Layer 8 of a small transformer language model trained on English Wikipedia (12 layers, counted from 0, width 64).
A neuron's activation on a vector x is GELU(weights . x), where the dot is the dot product.

Input weights of the MLP neurons that the questions are about. A number n stands for n times 0.0014.
n0: -34 -26 43 -80 -43 -261 181 140 125 186 51 -177 25 150 113 34 110 -136 29 -15 51 0 -70 -68 23 -21 88 -110 20 98 100 -150 -102 128 -99 -68 287 -47 -164 -269 132 1 122 155 -7 232 -40 88 -241 -168 417 14 34 -179 -413 125 -104 75 -109 16 28 199 65 -63
n9: 68 -258 212 -31 -102 227 56 -64 -79 6 281 129 -31 85 -53 42 63 32 -59 40 149 42 -316 -95 155 -27 282 -46 41 -168 -120 49 -289 -40 -286 -17 126 90 151 70 -20 -184 165 120 53 282 -66 43 -75 -45 121 -92 225 -143 -293 -97 -46 350 -133 104 -329 -227 110 188
n23: -243 -109 -200 62 -100 -146 -62 66 -68 369 -71 265 49 -486 -148 -114 74 -46 -327 -86 181 -97 -2 -150 -120 -191 373 165 -33 321 17 -36 -112 5 324 45 -147 96 115 51 -104 -103 349 -56 -96 -148 -12 197 18 65 236 171 -140 88 313 -76 93 -15 -150 99 -304 89 73 195
n45: 65 80 -4 -66 198 -33 -174 76 106 222 -63 109 -24 236 -12 -34 161 61 85 -93 -13 -143 -69 -6 278 -111 34 -82 -68 -105 -82 -171 68 99 -9 -51 -139 154 55 -8 -103 -123 -81 -80 45 18 -85 -35 -46 -120 -185 -128 6 -104 -42 -88 -30 61 116 -6 51 107 187 60
n47: -79 51 -164 147 116 -74 -246 -31 2 -38 35 28 23 -1 -147 34 -33 239 147 18 -66 48 155 -39 242 -225 -190 50 176 -101 33 -111 -82 244 -139 218 67 40 235 -9 131 -57 -101 -54 -219 87 -222 -215 166 -147 -298 207 -115 25 154 -92 97 94 24 110 -17 1 -146 -63
n53: -7 59 7 -111 -61 169 60 179 190 158 -8 60 134 35 -146 -24 30 -25 -241 84 245 -63 162 16 -102 -137 20 -165 233 -281 -130 -72 59 -2 103 -178 -49 -68 -11 99 129 -49 -55 36 -42 14 -181 113 -49 26 91 196 -283 -87 -209 -16 33 4 44 -96 152 113 103 12
n57: -80 75 60 -10 142 -136 34 -163 -109 142 72 75 19 -107 34 65 226 -15 9 200 -176 13 -58 -8 57 -91 -90 101 -170 53 -36 -40 -56 92 11 -198 93 121 172 33 126 173 -65 -203 57 -173 -54 -153 181 62 -1 -84 105 29 -20 27 -3 -226 79 -4 -142 -62 -38 6
n58: -38 -37 -8 75 98 -215 -9 65 -105 -38 -59 -23 -4 114 157 152 124 78 -157 -47 -101 9 132 -57 94 164 -42 24 65 -60 9 22 104 125 -144 -10 -8 -59 270 180 -32 -29 7 -14 102 -79 63 -142 130 -114 -75 222 -22 -12 31 -286 35 306 -81 12 0 -117 -34 -38
n60: -137 -124 43 120 -145 -16 47 213 329 156 -127 121 -14 -17 -136 130 39 104 24 95 -69 231 -37 30 -62 -86 103 -18 -130 -221 66 -61 23 19 141 -39 -120 -20 41 -53 -99 43 160 -171 -129 -158 16 52 -120 33 61 -284 -80 93 143 -211 -26 96 107 -58 51 69 -215 82
n66: -227 -109 -138 -85 -99 -64 107 -176 93 136 -44 169 62 180 185 93 -166 20 -47 -158 -129 147 23 201 -12 -62 -45 -217 -69 -34 9 -135 133 257 152 -19 -24 4 58 -51 50 -112 300 -96 -294 92 140 16 -73 54 67 -97 -13 121 78 152 68 2 -70 34 -217 55 -114 48
n73: 5 -341 -24 -132 36 50 -29 -41 141 -221 -9 279 -140 8 15 99 157 211 94 65 -12 -150 -103 354 8 321 -98 -35 -227 79 132 61 -105 -35 -31 -163 -85 -112 -2 210 166 -118 18 119 -297 3 -52 -110 42 76 133 61 11 -120 89 137 -104 53 126 28 77 138 -312 -125
n94: -20 88 138 -17 -12 134 -117 189 -70 -62 35 86 84 107 -96 0 -256 108 5 150 118 159 -248 54 4 114 148 -61 -463 117 223 -90 -36 -61 -11 -33 -311 82 -10 49 -7 -53 12 -205 70 -204 150 -115 -71 -17 23 -20 -125 -57 229 -2 -168 1 -45 -296 176 21 219 -85
n95: -12 -250 96 29 -14 -282 56 -72 69 104 -20 79 -136 -250 180 -46 59 -84 215 58 124 -68 -71 18 17 -52 -75 -64 -11 -182 118 33 121 -67 22 213 -162 115 -37 22 -84 30 -119 75 -90 -10 -25 -84 9 -2 85 -154 -24 -84 -156 321 -1 132 -55 33 -43 -16 -31 197
n119: 162 109 138 21 -39 -129 -82 -98 97 -58 55 -92 248 -182 -63 -27 -113 -52 -114 -39 -167 -94 -206 162 -312 -127 301 -105 235 24 86 -71 2 138 47 134 57 -167 125 51 21 -37 88 -48 -49 141 -129 261 -97 -132 -109 -117 -138 132 25 80 -108 124 -309 180 106 87 -66 -2
n125: -57 -191 -24 125 -281 -40 -116 269 -54 31 -16 57 -217 25 25 30 162 71 55 1 -56 -75 51 -120 233 90 107 -78 -142 179 -118 84 -199 22 -223 69 -7 44 122 247 116 -110 -160 23 -89 210 -50 85 -12 -176 47 -163 225 -120 -59 -151 113 27 -74 -203 46 183 -56 -66
n133: 33 60 32 112 -32 21 130 74 -94 -10 35 107 -39 203 -146 -87 118 -9 249 86 -85 -289 -216 -11 187 95 8 226 -247 21 -81 70 -68 109 208 -131 -120 -35 -276 -49 -65 -30 -52 -124 11 25 -66 -70 76 143 62 13 88 147 -151 -174 -131 -109 67 -88 106 267 112 86
n141: -5 -16 -57 -29 -25 63 64 14 -160 -42 90 -91 165 192 -15 152 -132 126 -138 -91 58 -101 -170 -66 153 86 5 180 -30 86 48 36 207 55 -5 -78 45 53 -26 -151 -23 42 145 -144 -142 -124 -38 -14 52 -110 -185 -134 113 -89 -150 33 129 -83 -76 -83 -77 -47 94 141
n143: 189 -100 -13 119 -42 82 211 -33 -257 -236 -139 -12 -38 104 -93 97 63 -1 69 186 -5 111 -108 -103 -193 -151 75 -2 -50 85 -73 361 -38 -136 -233 -287 -106 128 8 72 219 -59 -195 205 -6 -178 38 179 -16 277 -34 -80 -167 108 -234 -4 96 -3 97 104 -68 -132 303 131
n148: 15 -114 -60 -78 -168 -118 -101 142 -214 -17 -117 -46 -183 -33 -158 147 -69 120 72 -132 -3 63 -210 40 57 31 -58 161 68 -235 179 193 -258 16 -36 3 33 215 67 -34 115 -180 207 -124 -18 5 -124 39 -2 52 -57 40 136 63 -60 -223 61 -25 17 -4 28 36 66 -54
n156: -298 -297 -66 186 239 58 -257 197 99 2 -140 -115 31 42 252 -16 -448 129 -108 24 11 -84 -26 11 -182 -62 138 -258 133 170 25 32 82 108 -201 153 130 23 -116 106 318 22 89 -141 88 -173 -270 -122 -237 173 -22 -54 104 -67 -33 -141 -72 113 5 82 132 -148 27 339
n162: 61 -162 80 -48 -22 -139 183 -64 155 7 -101 6 -29 71 -122 -199 65 -11 133 113 -158 -43 -51 -7 119 39 21 -10 22 -170 -150 -123 -58 17 -34 -157 -186 -109 81 146 65 62 -74 -19 -7 71 57 -173 -99 -83 237 186 -84 100 154 -108 201 -33 19 -15 10 116 -81 255
n170: 104 6 243 43 196 -26 90 -60 -33 -98 -11 -41 -15 361 -41 89 -129 -120 -253 -59 188 -290 254 31 -128 126 140 -120 165 -40 -53 -24 -132 77 254 213 72 109 -50 -264 55 81 -121 -44 -197 -137 -3 105 -13 -12 -86 -131 -229 -39 -38 -66 -10 2 -87 -116 188 153 230 -167
n177: -5 -171 38 279 -63 110 86 165 -66 216 90 -77 -8 213 -56 -85 84 -29 257 32 -17 -52 -175 -261 -211 -117 91 10 213 19 -230 -267 -312 121 69 -174 -113 80 -3 171 208 -222 -73 -35 -2 -161 108 19 22 9 -18 -86 -199 127 176 45 59 -115 156 128 -220 -123 32 188
n185: 310 119 -51 -90 14 -197 -122 223 -87 16 92 -39 -122 -142 42 76 68 -187 -162 77 -6 -105 54 -24 15 18 142 37 130 164 -72 292 86 238 162 -277 119 -247 -130 47 116 -117 145 -78 -138 -139 -130 -8 -88 -67 192 99 246 -46 -220 122 -73 24 -204 -6 118 50 6 90
n192: -58 59 73 -100 95 -145 -64 231 -163 -393 7 61 -143 -97 55 89 -61 36 147 3 94 -240 -41 126 33 -196 216 62 97 272 132 -15 -13 38 -181 6 -275 -40 -35 15 378 103 16 -65 91 -144 -212 -173 113 -89 60 -26 9 196 103 -65 91 89 113 -78 -227 100 79 159
n213: -238 276 54 -125 38 51 -32 5 -239 328 -25 -125 -133 96 99 -188 0 121 -39 -148 -215 138 87 69 2 58 247 -144 -144 -385 118 -17 -164 -157 -201 185 63 -101 -160 123 9 -46 -138 -43 152 119 -150 -143 42 -84 -189 115 66 113 -85 110 108 203 -210 329 -79 -106 -38 362
n222: -182 -133 -74 -75 132 -10 -163 121 7 203 -128 68 -111 -63 14 -99 20 -162 145 162 72 274 47 -49 149 -71 -13 415 145 109 9 -93 -190 -59 169 149 -77 -121 -93 10 158 -29 -15 -27 81 -64 38 135 208 -29 242 98 131 -435 55 24 107 11 -171 -19 -125 -20 -94 117
n225: 115 138 38 -100 -16 217 -192 98 6 43 16 98 -41 99 -80 89 -30 103 148 161 190 -160 -116 112 -137 -230 -107 -6 8 -151 -83 21 107 -85 68 53 -166 -166 -53 -69 -41 -136 -54 -62 -137 -22 -171 218 77 156 51 99 -191 -35 -83 -162 45 -32 -27 316 -52 -7 44 218
n234: 7 -141 -40 -142 -192 186 196 -44 -28 212 -56 111 21 -56 -236 97 -225 41 -80 180 -76 175 63 -147 86 -30 -11 -145 45 -128 47 237 51 7 -41 107 -10 155 22 -113 -164 -335 -47 23 -223 -192 258 221 -40 75 156 -62 -216 -142 -181 75 -206 19 69 -89 -82 154 61 221
n237: -312 -363 3 -158 -146 -66 202 94 -303 67 -41 13 -200 25 374 -220 67 15 126 141 -97 70 -36 79 -53 173 83 43 -93 95 -14 -117 -71 -2 -36 -100 60 -118 185 141 -52 -22 114 1 -122 215 17 103 35 -33 186 -77 322 75 -81 162 -114 0 98 54 47 -20 -207 -77
n250: 20 -33 70 90 -77 -83 -50 -22 -36 -36 56 146 -109 -95 17 -107 -81 -71 -36 -109 -29 219 -76 76 -24 177 47 -63 180 -120 -199 95 -133 76 47 -92 -17 -312 -15 -12 17 -139 259 157 -83 -187 -131 -125 170 -28 -10 238 -9 89 -87 18 -56 -1 -33 0 -11 3 220 124
n253: -221 71 -234 -244 37 147 -38 6 -72 -39 -51 -112 70 309 22 66 54 -171 -191 -162 -38 -109 -105 137 -137 -62 140 -65 131 -310 -182 53 171 182 147 -246 -179 38 -153 -3 -34 161 24 -288 -344 -151 260 299 157 184 286 92 29 -96 -66 5 77 116 -69 91 -119 53 117 -277

Each question shows a token from some text and the vector x that enters the MLP there. A number n stands for n times 0.009.

"ct": 163 18 -239 -84 -107 346 -104 -100 326 -118 69 -133 -77 -29 130 -123 74 -130 155 -142 24 -97 162 -102 -34 133 -168 10 96 36 6 -27 349 3 -152 -62 142 -57 -37 -25 45 -127 95 146 41 120 142 69 -81 72 -113 -82 -40 -14 9 45 34 -227 -13 -6 81 24 -90 -42
Which neuron fires most, and how strongly? n73, at about 0.51

" app": 141 64 -112 -10 -95 387 0 -127 126 -20 -176 5 -49 -41 -57 65 -21 -214 102 -203 53 -38 258 -135 -85 -28 -349 -160 -97 -72 228 12 69 27 -60 -72 147 54 -24 37 55 17 28 291 64 151 43 27 -80 -121 10 -134 103 174 125 -123 11 -25 46 -53 13 -220 75 40
Which neuron lights up most? n143

"th": 45 139 -83 -198 -72 291 -134 -84 61 -24 98 -107 -175 -75 72 -100 -31 -249 -35 1 -32 11 175 -141 -117 102 -40 98 -36 130 27 -119 131 -150 8 44 112 68 41 -74 -41 78 267 167 40 -5 52 23 -32 -70 -102 -126 131 199 82 -119 -11 -204 154 49 173 -286 53 87
Which neuron fires most, and how strongly? n237, at about 0.57

" a": 162 27 -92 -62 29 207 -112 -18 205 -68 -196 -108 -93 -34 18 -23 137 -229 80 0 -69 -119 186 -232 -105 52 -175 33 14 34 0 -223 50 -56 -28 -14 113 147 -55 94 -73 50 107 157 -41 220 93 10 22 -89 1 -211 16 168 -37 -139 -136 17 103 86 203 -28 6 191
Which neuron lights up most? n45

"in": 14 -13 -79 -169 -92 311 -152 -13 104 -6 -52 -32 -73 -13 -56 6 69 -160 90 -118 -90 -146 232 -178 -93 27 -224 141 126 159 -20 -48 157 -244 -6 -70 10 5 -62 41 3 31 85 136 -44 158 42 220 90 -73 131 -147 -19 139 276 -73 -162 -120 -61 -60 30 19 48 173
Which neuron fires most, and how strongly? n23, at about 1.5

" of": 279 35 -50 -69 -9 327 -49 -27 100 0 -18 -185 -181 -116 -81 4 73 -195 201 -213 -165 -136 158 -163 -63 34 -91 160 85 0 118 -76 126 -134 -138 56 39 -12 -54 154 -80 -23 45 180 76 95 59 100 45 -84 -3 -143 -68 183 82 -133 -122 -44 57 27 173 -53 60 47
Which neuron lights up most? n119

" was": 310 108 10 -42 13 252 -98 -121 124 5 -141 -59 -70 -133 -48 26 92 -173 56 -2 -15 -191 294 -184 -124 2 -63 -64 80 35 300 -82 81 -64 -101 -38 -108 94 -106 114 -20 1 11 241 183 179 127 30 149 -32 -12 -174 37 12 13 -111 -148 -216 -13 -51 31 -87 31 63
Which neuron lights up most? n143

"ation": 72 98 -47 -198 -14 270 -164 -85 150 -17 126 -92 -11 -36 17 21 153 -229 73 -286 -59 73 126 -217 -96 82 -250 -56 143 56 150 -111 81 -61 -136 36 89 -15 -128 124 3 46 17 117 248 176 115 35 -12 -178 -75 -196 95 92 82 45 39 -70 -3 -113 116 -104 43 -62
Which three neurons fire most, strongest first? n213, n0, n125

":": 176 5 -141 -26 -50 220 -112 -133 177 -87 -168 -124 -51 -36 73 40 87 -349 203 -243 -108 -137 135 -150 -152 76 -135 167 -36 -2 -9 -49 195 -189 88 49 -58 -8 -65 171 -92 39 118 157 39 217 42 22 114 -114 73 -181 -23 163 49 -97 12 -66 100 -133 90 62 63 53
Which neuron lights up most? n133

" were": 278 17 -23 -118 37 186 -133 -64 109 -56 -72 -83 -102 -74 -97 46 41 -231 64 15 -89 -81 251 -257 -116 62 -111 -35 26 28 288 -120 112 -126 -53 -33 -50 88 -24 127 -19 -122 11 230 243 182 119 90 64 -43 12 -193 24 89 45 -116 -107 -112 85 -55 144 -10 41 28
The two highest activations, in order: n143, n234

" they": 287 29 -50 -141 1 234 -31 -67 163 9 -107 -20 -188 -43 38 -1 -22 -322 105 35 146 -146 114 -178 -64 -5 -65 -31 -8 8 238 -85 147 27 -41 -13 -44 113 -17 70 -139 -4 -3 183 276 276 -98 103 14 -4 -58 -200 49 133 68 -214 -150 -67 -65 -16 2 -39 6 91
Which neuron fires most, and how strongly? n45, at about 1.2

" c": 274 -89 -20 24 -6 188 -160 2 195 -194 -91 -77 -102 -97 53 -11 21 -233 170 -184 -43 -75 273 -188 -167 26 -78 197 87 -130 113 -58 191 4 -59 -105 109 1 6 -72 21 47 86 240 90 109 -59 -30 -24 -124 -38 -195 96 192 87 -209 24 26 148 -88 53 -86 74 83
Which neuron lights up most? n192

"og": 58 -18 -183 -49 38 272 -94 -218 148 16 -50 77 -32 -24 36 39 116 -230 188 -262 52 -107 271 -225 -52 78 -214 107 -101 145 -21 -129 211 -127 -53 -19 263 -63 -44 -25 -102 -133 25 53 36 -33 73 15 35 -48 -88 5 61 182 94 -41 15 88 112 35 106 79 -184 30
Which three neurons fire most, strongest first? n73, n47, n45

"om": 1 118 47 -67 -24 161 -29 -35 78 26 206 -108 -92 -131 -97 42 27 -300 55 -40 35 -1 137 -224 -233 68 -88 -7 -68 96 236 -150 165 -26 -20 -106 174 71 54 -57 -33 43 148 -98 190 203 93 -13 69 -114 159 -71 52 7 179 -132 -46 -107 59 -9 177 -233 14 -142
Which neuron lights up most? n0

"d": 316 96 -110 -59 -179 343 -120 -141 48 48 -78 -23 -165 -117 -116 -81 38 -213 200 -122 -26 -58 61 -115 -1 -22 -9 72 -63 180 -122 -178 119 -63 4 -35 -79 19 -57 -55 -117 -13 150 181 168 11 46 133 -45 70 27 -45 97 270 25 -100 1 -86 14 -91 156 75 -70 151
Which neuron fires most, and how strongly? n133, at about 2.3

"ory": -33 140 26 -183 -72 204 -84 41 201 26 16 -41 -14 -6 121 27 102 -106 110 -197 85 52 256 -185 -157 52 -197 92 41 94 174 -62 240 -58 -166 54 104 -6 -67 58 -110 -18 118 121 -9 161 -116 -77 177 -179 -77 -103 183 -69 121 -255 -93 -129 26 -102 86 -68 10 -137
Which three neurons fire most, strongest first? n125, n58, n47

"ug": 91 144 -139 129 91 195 -35 -263 110 141 169 -82 38 -140 -38 -19 82 -283 -68 -140 -116 39 256 -174 -133 41 -340 -32 24 112 128 -114 109 -35 97 -12 302 129 24 -136 -113 -9 30 -22 36 91 154 -77 -33 92 70 -99 15 192 117 -59 44 -203 30 -45 -15 -109 -139 -39
The two highest activations, in order: n57, n66

"est": 48 138 81 -115 62 391 -126 -46 151 -3 79 -60 -111 -18 -44 -117 84 -232 4 -315 -104 -83 286 -150 -61 59 -247 -25 82 18 67 -88 282 3 -64 -43 -3 -19 -16 -8 -143 95 85 34 92 104 200 -9 -31 -63 68 -49 180 187 18 -146 -28 49 23 -45 -96 -129 -107 50
The two highest activations, in order: n253, n58

"18": 142 40 -103 -108 -71 296 -147 -153 5 -123 -30 -23 111 -114 -104 -146 23 -197 49 -42 -21 27 145 -228 21 -37 -254 144 100 60 53 49 229 -60 5 -4 236 71 -97 49 43 97 110 206 56 154 304 11 -55 -78 -47 -225 81 -59 105 -126 -31 -17 22 -170 81 -58 -35 1
The two highest activations, in order: n234, n222

"r": -56 135 66 -40 -175 233 49 -276 -68 -193 -54 -243 -69 -34 -15 -64 14 -180 46 -143 116 -6 43 -164 -155 116 -103 42 27 20 65 -92 394 -84 45 -4 130 89 -4 -100 -31 128 86 59 179 145 131 -77 139 49 96 -28 73 -11 133 -175 4 -174 176 -114 68 -173 77 -47
Which neuron lights up most? n141

" ": 212 -14 -147 103 70 202 -132 14 35 -137 164 -219 -43 -104 -21 64 -5 -263 34 98 -8 -37 268 -281 -118 -119 -245 113 -47 53 100 -17 251 -128 79 22 4 -20 -3 -14 3 85 70 160 59 152 200 -85 25 -49 19 -151 115 118 -63 -76 -30 -112 52 -23 85 -40 -70 71
Which neuron lights up most? n185

" \"": 275 -32 -163 -23 23 338 -11 -16 118 -92 -131 -92 -103 -33 -36 81 42 -342 100 -48 108 -72 81 -189 -11 14 -68 50 92 52 -10 -45 187 -180 -60 -59 38 107 40 33 -97 31 256 31 256 108 -143 9 -22 -93 11 -98 -49 19 12 -224 -136 84 118 -71 65 -22 5 125
Which neuron fires most, and how strongly? n9, at about 1.2

"n": 63 10 -127 -149 -65 134 -150 -45 12 -115 101 -193 -75 -56 52 -81 2 -356 -84 -197 48 44 69 -209 -85 139 -150 73 -46 105 115 -4 122 -220 -32 -25 32 45 132 -105 -26 -45 229 156 11 160 63 83 157 53 4 -90 120 143 180 166 -93 -159 86 -72 187 -97 -15 159
Which neuron lights up most? n237

" The": 114 -39 -32 -145 46 276 -26 34 138 -38 -139 56 -234 -114 30 10 2 -247 93 0 104 -95 182 -224 -142 47 -61 42 108 28 114 -138 111 29 -99 7 139 70 -51 85 -154 33 100 33 61 231 15 3 31 -63 -19 -19 -24 72 -49 -304 -130 99 74 11 189 -71 -45 175
Which neuron fires most, and how strongly? n156, at about 1.4

"t": 142 -7 40 69 110 296 -137 -261 8 71 86 -120 -277 -52 -3 -113 223 -267 147 -124 -58 -92 299 -63 -98 85 -191 -51 99 100 -2 -72 224 -74 38 15 46 5 -52 -14 -70 107 41 -70 37 -113 212 95 12 -72 63 -241 -18 93 118 -56 -149 30 59 70 93 -107 -56 -38
Which neuron fires most, and how strongly? n170, at about 1.3